Layer 16 of a small transformer language model trained on English Wikipedia (22 layers, counted from 0, width 128).
A neuron's activation on a vector x is GELU(weights . x), where the dot is the dot product.

Input weights of the MLP neurons that the questions are about. A number n stands for n times 0.0045.
n47: -13 -15 -7 -48 5 3 33 10 -40 -2 5 7 25 14 2 77 -31 -37 31 -31 -14 -2 -9 -14 5 -34 29 -33 12 -12 20 51 21 26 21 -23 28 -37 36 8 10 -30 9 -28 22 21 -5 -30 -17 39 -5 24 -13 -8 -7 51 19 70 12 9 -21 26 7 -6 -13 33 -27 -26 15 14 -9 -30 33 -2 5 -25 7 11 -2 -81 -4 -38 4 12 19 -33 -18 -46 -40 -34 -6 35 49 1 2 -33 13 22 24 -12 0 -10 -41 -2 30 28 -20 -10 -18 -36 23 -29 40 19 -47 39 -49 -8 -10 -3 43 1 -8 11 -10 -2 -7 15
n101: 11 -38 -35 37 48 -39 21 -70 65 6 16 11 -20 21 -20 -63 -1 22 -2 -5 54 48 -37 18 -83 25 -4 7 -6 41 -22 53 18 4 -23 22 6 -32 20 -3 17 -23 -6 -20 32 61 -20 11 -27 2 58 18 30 -3 -27 -36 -26 22 21 -27 25 46 13 -34 -35 -14 19 -17 7 15 -21 -33 51 -20 -12 9 -19 39 -2 13 -1 -72 46 -14 36 -18 13 0 39 38 56 -2 -50 -10 -30 13 -34 30 -24 45 -20 -30 17 -25 18 6 -19 -16 -13 28 5 -4 -26 -23 -9 50 -12 -1 12 -57 -6 -11 20 -14 22 -17 -41 -33
n103: -43 -2 48 -2 11 -3 -28 0 -29 -7 26 -29 -3 18 -18 -21 -12 -26 -15 16 -34 -7 40 17 -55 30 38 1 1 26 17 35 22 -15 -11 9 -6 0 20 -6 23 -16 -22 42 59 3 -42 -21 -14 19 34 4 29 12 19 18 28 -5 -46 -26 1 -13 -34 -2 5 3 -30 -64 21 35 1 21 15 15 -6 -51 31 -11 17 -11 -21 11 72 -38 19 -8 -16 -58 -8 1 -34 32 33 -34 -28 46 16 -23 16 -27 -46 13 44 16 44 41 33 3 23 -8 -27 -1 -1 18 -36 3 -3 -44 1 -7 -1 4 -91 -16 25 -10 -35 -23
n117: 8 -2 -19 50 20 -39 15 17 -2 27 -21 7 7 -1 28 -31 -2 28 -30 11 -49 63 -54 -9 9 -3 19 20 51 -63 -22 -36 -1 16 13 68 -9 -33 -22 14 -14 -2 -1 -5 14 12 -2 -11 19 -23 24 -31 25 13 4 -14 -83 28 45 -18 -3 -10 -1 -7 3 -51 48 51 4 5 14 -4 -48 58 34 45 7 3 -15 -23 26 19 31 -49 -64 14 -3 -29 34 4 -46 12 -36 15 -4 -3 -10 -12 -21 -46 -35 -2 8 22 18 39 -38 33 -34 34 10 24 10 -9 -42 26 -42 -12 39 21 -12 -46 -29 -26 8 -12 16 -32
n139: -14 8 13 -24 -12 -20 36 -31 -17 -25 6 10 -47 0 -11 -15 -7 -1 -23 -7 -9 -8 40 39 -25 0 -7 -10 14 -8 -42 -2 -28 -16 -16 20 1 -6 4 -8 35 -18 -16 21 2 -7 16 8 10 13 23 23 -41 -38 -35 -19 -16 -7 27 -18 -25 11 -3 -22 -24 -36 -23 -30 24 1 8 -30 8 -4 9 -20 13 18 -3 16 18 -38 26 15 -31 -3 -8 15 -31 14 -13 9 -11 3 26 62 4 -29 14 22 -33 27 5 12 -12 60 12 26 16 62 14 17 -1 25 15 38 -19 32 19 6 -19 -5 10 -13 -23 -21 -2 -15
n144: 28 16 3 -50 38 8 33 -14 5 -33 13 -13 -9 35 -3 19 -13 27 -18 30 11 8 -32 -28 38 20 -7 19 -25 -5 -23 36 5 -28 21 22 46 -7 -9 -8 -1 -10 -18 -1 27 -15 -38 -1 7 -28 -16 4 -11 -40 9 36 -37 17 7 1 12 -13 -4 -13 -23 25 9 4 39 -22 6 -5 -14 -9 -20 6 -4 18 -3 -1 60 9 -4 -8 11 -6 0 -44 -19 -20 45 -19 20 5 -9 17 -37 2 10 11 2 -13 31 -24 20 19 -8 0 10 -13 -9 -17 12 -50 16 4 13 9 -3 39 -22 -7 7 -63 39 -29 5 -8
n145: -14 -10 10 -27 5 5 24 11 -18 -24 -6 -13 -37 10 12 -34 24 -30 -56 17 43 6 -21 -12 19 17 1 22 4 21 64 -25 50 42 24 -10 9 -31 -10 -30 -27 49 40 -41 23 -16 7 -34 -19 -1 -13 20 15 50 25 25 22 -10 68 54 7 2 -21 15 -4 8 -9 4 9 34 -17 -7 11 -75 -25 1 -2 11 3 1 -5 -16 4 -49 -19 17 30 35 -10 43 23 -24 -32 -9 35 -47 -36 -25 -8 -3 42 -10 17 -5 0 8 -39 -38 25 -19 -5 4 0 -10 48 0 -41 -7 -46 8 -69 -22 49 -38 -8 -18 25 15
n191: -5 -15 31 -94 18 0 16 50 -23 -3 3 32 -10 -10 -12 3 47 -10 -41 -8 8 -19 -80 38 14 53 -52 -22 -57 32 -17 -67 7 19 -22 -40 4 -31 10 0 -21 -7 -17 6 16 -3 -12 -15 -44 -4 -6 6 -26 49 -4 40 -12 26 43 8 34 16 -19 -38 0 22 -4 37 -18 -6 23 -15 -18 28 -4 2 34 18 -30 55 -38 -42 0 -27 -17 -16 -3 -23 4 32 81 3 7 -40 0 4 7 -21 9 31 17 0 -4 -11 0 41 11 52 -33 42 27 -15 -18 -67 26 63 34 49 -10 -6 -5 6 34 26 -10 -7 16 25
n324: 31 31 0 29 -16 20 -8 -31 -30 -18 30 8 -5 -15 50 -65 31 0 -10 -5 -6 66 -16 -1 -7 -29 -52 46 -37 -17 -3 1 32 12 -7 -12 -3 12 -7 -25 12 7 27 32 30 3 -9 7 2 12 -15 6 3 17 3 19 2 11 -28 -47 -5 -38 -15 37 12 -14 36 43 -31 0 -31 -24 -17 -12 23 34 -29 -2 -36 -52 -11 -14 2 37 25 -11 29 -19 -19 12 54 -3 17 -19 -22 -1 -4 -52 -16 -11 23 13 -11 -13 -21 2 16 -29 16 12 32 23 -8 35 -44 65 15 -27 -19 -14 -2 -15 -39 -29 54 -10 38 -42
n334: 13 24 14 -7 -1 -12 -2 -23 -26 -35 8 -40 -27 -20 -18 23 2 -19 -39 13 -26 -9 4 34 16 26 -48 -55 20 -12 14 -7 -7 2 -26 29 11 -15 -58 24 -18 1 -39 -1 -22 -24 -50 -27 -27 -22 22 6 -9 28 30 7 -20 20 -26 2 -4 20 -20 7 25 -14 6 -37 24 22 -18 -11 -7 -37 1 45 9 -11 -2 2 26 -18 25 57 64 8 13 -3 5 21 -5 18 15 -11 7 1 -23 26 15 15 -31 3 28 -52 40 3 37 7 -12 13 11 -43 22 3 36 43 4 1 11 0 -17 8 26 -38 35 17 -21 14
n351: 2 -22 13 -33 23 13 31 -15 -16 2 20 -13 -24 34 21 32 -20 17 -71 49 29 18 -26 22 25 -8 39 2 -27 -14 38 1 -44 17 -7 -13 -16 -24 -15 8 -47 -12 -5 -9 -46 -4 41 -47 -23 -60 -7 45 -16 -13 -41 -31 22 -12 64 55 -32 15 22 -20 39 2 40 6 8 -8 -5 0 7 33 12 22 17 8 -18 -6 16 2 6 -55 -46 -38 -9 7 -25 -54 17 5 -12 35 -9 -17 -28 -19 -12 22 10 -15 2 -45 -20 3 -28 14 -24 33 5 77 -17 1 -14 -12 -29 40 61 -11 -21 -11 -11 9 54 -20 3 9
n405: -26 7 27 34 -43 39 -59 51 31 -40 5 -27 -26 9 -2 -17 -72 -33 8 14 -36 -9 2 -13 -58 17 -26 -46 1 -3 2 -30 4 -22 -12 17 0 -26 28 29 -6 52 5 -8 39 -1 44 3 34 5 -46 -31 -11 -19 10 50 49 -10 -12 -20 20 25 -28 -19 25 9 55 -4 -15 -15 -4 66 40 25 7 -1 3 -11 22 2 5 -22 -1 -35 -40 2 -27 19 -30 13 11 -61 -20 22 14 -2 -2 6 32 -8 41 44 -7 -17 31 -27 -35 14 14 3 -16 -10 37 41 38 13 2 39 -43 -32 -4 -39 46 -30 -2 -1 9 13
n432: 18 19 -16 1 12 -34 -33 44 16 18 -12 1 58 -15 21 -7 1 -2 4 3 -30 -2 -31 -4 -6 7 3 -12 -29 -4 17 -23 22 51 -3 -15 -8 54 0 -1 -6 -12 -21 29 17 2 4 19 2 4 -27 -45 4 -1 -2 21 -10 -18 80 -23 6 32 -19 -1 -17 -14 -15 -5 -36 -5 28 23 30 11 46 -32 18 -45 -14 1 37 42 10 -12 6 9 -21 -8 -39 -16 18 -31 -48 -48 -27 41 15 18 30 -54 3 13 40 -30 17 -40 -40 21 46 -25 -21 0 -21 24 6 21 -29 7 8 -8 15 31 -31 -13 -10 5 -7 1
n504: 15 -35 -9 19 -33 -13 5 -23 -18 16 10 -16 -67 56 -17 24 -16 15 11 -27 5 -12 -18 -33 -46 7 18 -3 -50 12 9 19 -40 9 42 7 -11 -50 19 -28 -7 -16 -8 -8 -13 0 -11 -42 -45 -30 -32 -18 6 40 -14 -2 -11 15 -33 -26 23 -18 -5 22 -20 13 7 -14 9 58 -11 29 -12 4 44 37 30 -5 -9 13 50 -2 27 9 65 12 -10 -21 -22 23 9 28 2 -14 0 -11 -16 29 18 -23 -61 7 13 20 25 19 -23 20 6 3 35 2 -9 -29 8 35 6 8 -2 19 -30 17 10 53 -13 22 -22 -30

Each question shows a token from some text and the vector x that enters the MLP there. A number n stands for n times 0.062.

"|": -33 13 0 8 -8 2 -10 27 -4 0 5 -1 -19 -17 23 -24 7 -2 26 0 43 2 8 -20 9 4 23 16 24 2 -23 -13 4 14 10 -14 -25 -8 -5 13 4 15 -43 1 -16 2 -66 14 18 -21 23 -14 2 -25 -1 -5 -14 -14 3 33 -4 0 -14 -10 -4 19 -17 7 -5 9 11 -6 26 0 -21 13 24 10 -9 -11 41 20 -17 -18 4 22 2 1 -14 -25 7 9 1 10 -11 10 -17 4 3 7 8 -10 -29 46 -1 -4 13 -34 15 22 17 -9 -39 -11 -13 -7 14 5 -48 -25 0 19 16 -2 2 2 12 24
The neuron with the highest activation: n145

" David": -24 -9 -12 -28 -13 -10 6 24 37 -7 39 12 -25 -34 3 11 33 15 9 -22 27 13 4 11 10 2 33 -3 -13 -8 -41 -3 10 12 4 -16 -13 17 20 9 -11 -15 -17 24 4 -2 1 26 7 -37 12 -1 -8 -10 3 -4 -4 -31 -22 15 7 -6 22 -16 -3 -3 -2 -17 11 27 8 -24 -20 -1 -46 30 8 6 -5 -5 14 -27 -44 22 31 16 40 20 3 -3 14 -14 0 9 -2 23 -32 8 13 -14 -2 -4 -13 30 -12 -9 10 -38 -12 11 -4 35 -39 2 -33 -13 14 -8 -25 -25 11 0 15 10 5 -9 24 14
The three highest activations, in order: n101, n324, n191

" in": -16 29 10 -12 -33 5 -15 15 14 1 29 -5 -30 -2 -12 -7 25 1 9 4 16 10 19 -7 11 -25 15 3 30 -6 -25 -4 -11 15 31 6 -21 14 23 18 15 9 -58 3 -2 -14 -81 10 0 -27 53 -15 12 -7 2 -24 24 -28 10 4 13 -3 16 -25 9 4 11 9 1 5 2 -10 13 5 -21 3 9 19 -7 -23 15 2 -11 -8 21 1 -1 7 -7 -19 -3 3 -6 10 22 8 -20 -24 11 9 20 -26 -29 21 17 6 16 -30 7 6 -16 0 -10 0 -4 -8 -2 -20 -2 -4 -13 13 6 13 4 -17 1 15
The most active neuron and its activation: n103, at about 0.95

"ants": 9 -23 9 0 -38 -7 -9 14 1 7 22 9 -8 -23 -12 4 -10 -2 27 -1 0 -29 36 -4 1 -17 32 5 12 10 -24 -11 0 9 34 8 -30 26 12 -7 -5 -17 -53 -4 -11 -2 -12 9 20 -33 3 -40 3 -13 -4 -13 11 -30 -17 14 -4 12 40 -8 21 -1 -11 0 -13 5 1 2 36 2 1 -2 9 9 -11 15 44 19 -42 8 45 13 11 6 16 1 -14 11 -11 -28 21 14 -22 -2 -11 12 4 -4 -47 44 -6 2 8 -20 -27 14 3 4 -24 -18 -29 -11 21 -25 -19 -12 14 28 -11 11 25 14 3 6
The neuron with the highest activation: n504

" as": -3 0 0 3 -27 10 8 18 -11 15 37 0 -5 -10 -9 -10 13 -1 -1 -5 22 13 21 -12 -14 -19 20 12 18 7 -22 -9 -13 18 44 -1 -22 17 16 14 16 -9 -50 5 -11 -10 -50 4 1 -23 42 -17 25 -1 3 5 23 -12 -8 10 -16 3 -20 -8 21 -2 -8 -12 -18 -26 12 -14 -3 3 -22 -13 3 3 11 1 39 12 -8 42 18 31 15 10 -18 -6 -18 16 13 10 -1 5 -15 -9 -1 -8 12 -21 -6 28 -2 -8 13 -36 -24 28 4 8 -6 -32 -17 -2 12 -32 -32 -15 -14 38 17 8 2 -20 -4 17
The neuron with the highest activation: n103

" |": -29 3 -10 3 -14 -3 -9 20 31 -12 15 34 4 -6 -14 -19 45 -28 6 18 20 -15 -18 -8 29 2 13 -1 -4 34 -42 1 17 13 10 -20 6 -9 25 -12 -5 -21 -29 9 -27 -9 -18 -2 -5 -15 16 -26 -28 -37 -2 5 24 -1 -5 26 -4 -22 18 -12 12 -14 -5 0 -3 -30 26 4 7 -23 -18 -5 11 26 -6 -12 25 27 -32 -3 14 4 -1 12 9 -8 21 4 -20 2 -1 11 -16 21 -12 36 43 -12 -9 26 -12 -11 19 -5 33 -23 11 12 6 -29 -14 -3 11 -19 -40 -17 7 39 -1 16 -15 -3 4 31
The neuron with the highest activation: n191

" Cap": -52 13 -32 -23 -9 -2 -15 21 9 -6 33 -19 -29 -30 2 14 10 4 8 -14 22 34 -11 14 1 -21 39 -5 25 16 -52 11 1 17 1 -1 -16 -6 1 -4 -10 -4 -5 20 10 -1 -27 2 18 -25 16 -29 32 -25 -14 -15 6 -9 0 4 11 -11 31 -3 22 -15 -13 -9 -28 22 17 -15 -13 11 -2 -2 15 6 -8 -2 -2 0 -14 29 32 11 -2 39 -8 -35 -2 0 -14 3 -7 6 -19 -7 4 12 19 -15 -12 25 -12 20 22 -9 -12 17 16 27 -13 -9 -15 -3 10 -51 -12 -37 22 18 22 16 -14 29 -11 37
The neuron with the highest activation: n101

" Will": -30 -5 -23 -16 -28 -9 6 52 7 -10 18 -9 -13 -37 32 1 10 -29 18 -7 27 9 -9 13 31 4 12 2 -3 25 -55 16 1 19 0 -6 -14 -2 16 11 7 -17 -27 4 -4 1 -31 2 15 -29 3 -18 20 -36 -13 -18 7 -8 -6 2 -1 -1 6 -3 7 -6 -7 -6 -20 21 9 -17 21 6 1 21 10 4 12 1 11 9 -35 36 47 -1 12 34 10 -21 7 -8 -2 -11 -16 -1 -31 -6 -1 6 -12 -7 -10 8 2 -2 9 -20 -31 16 10 47 -26 -5 -32 -10 13 -28 10 -27 8 -6 43 11 6 8 -5 22
The most active neuron and its activation: n101, at about 1.3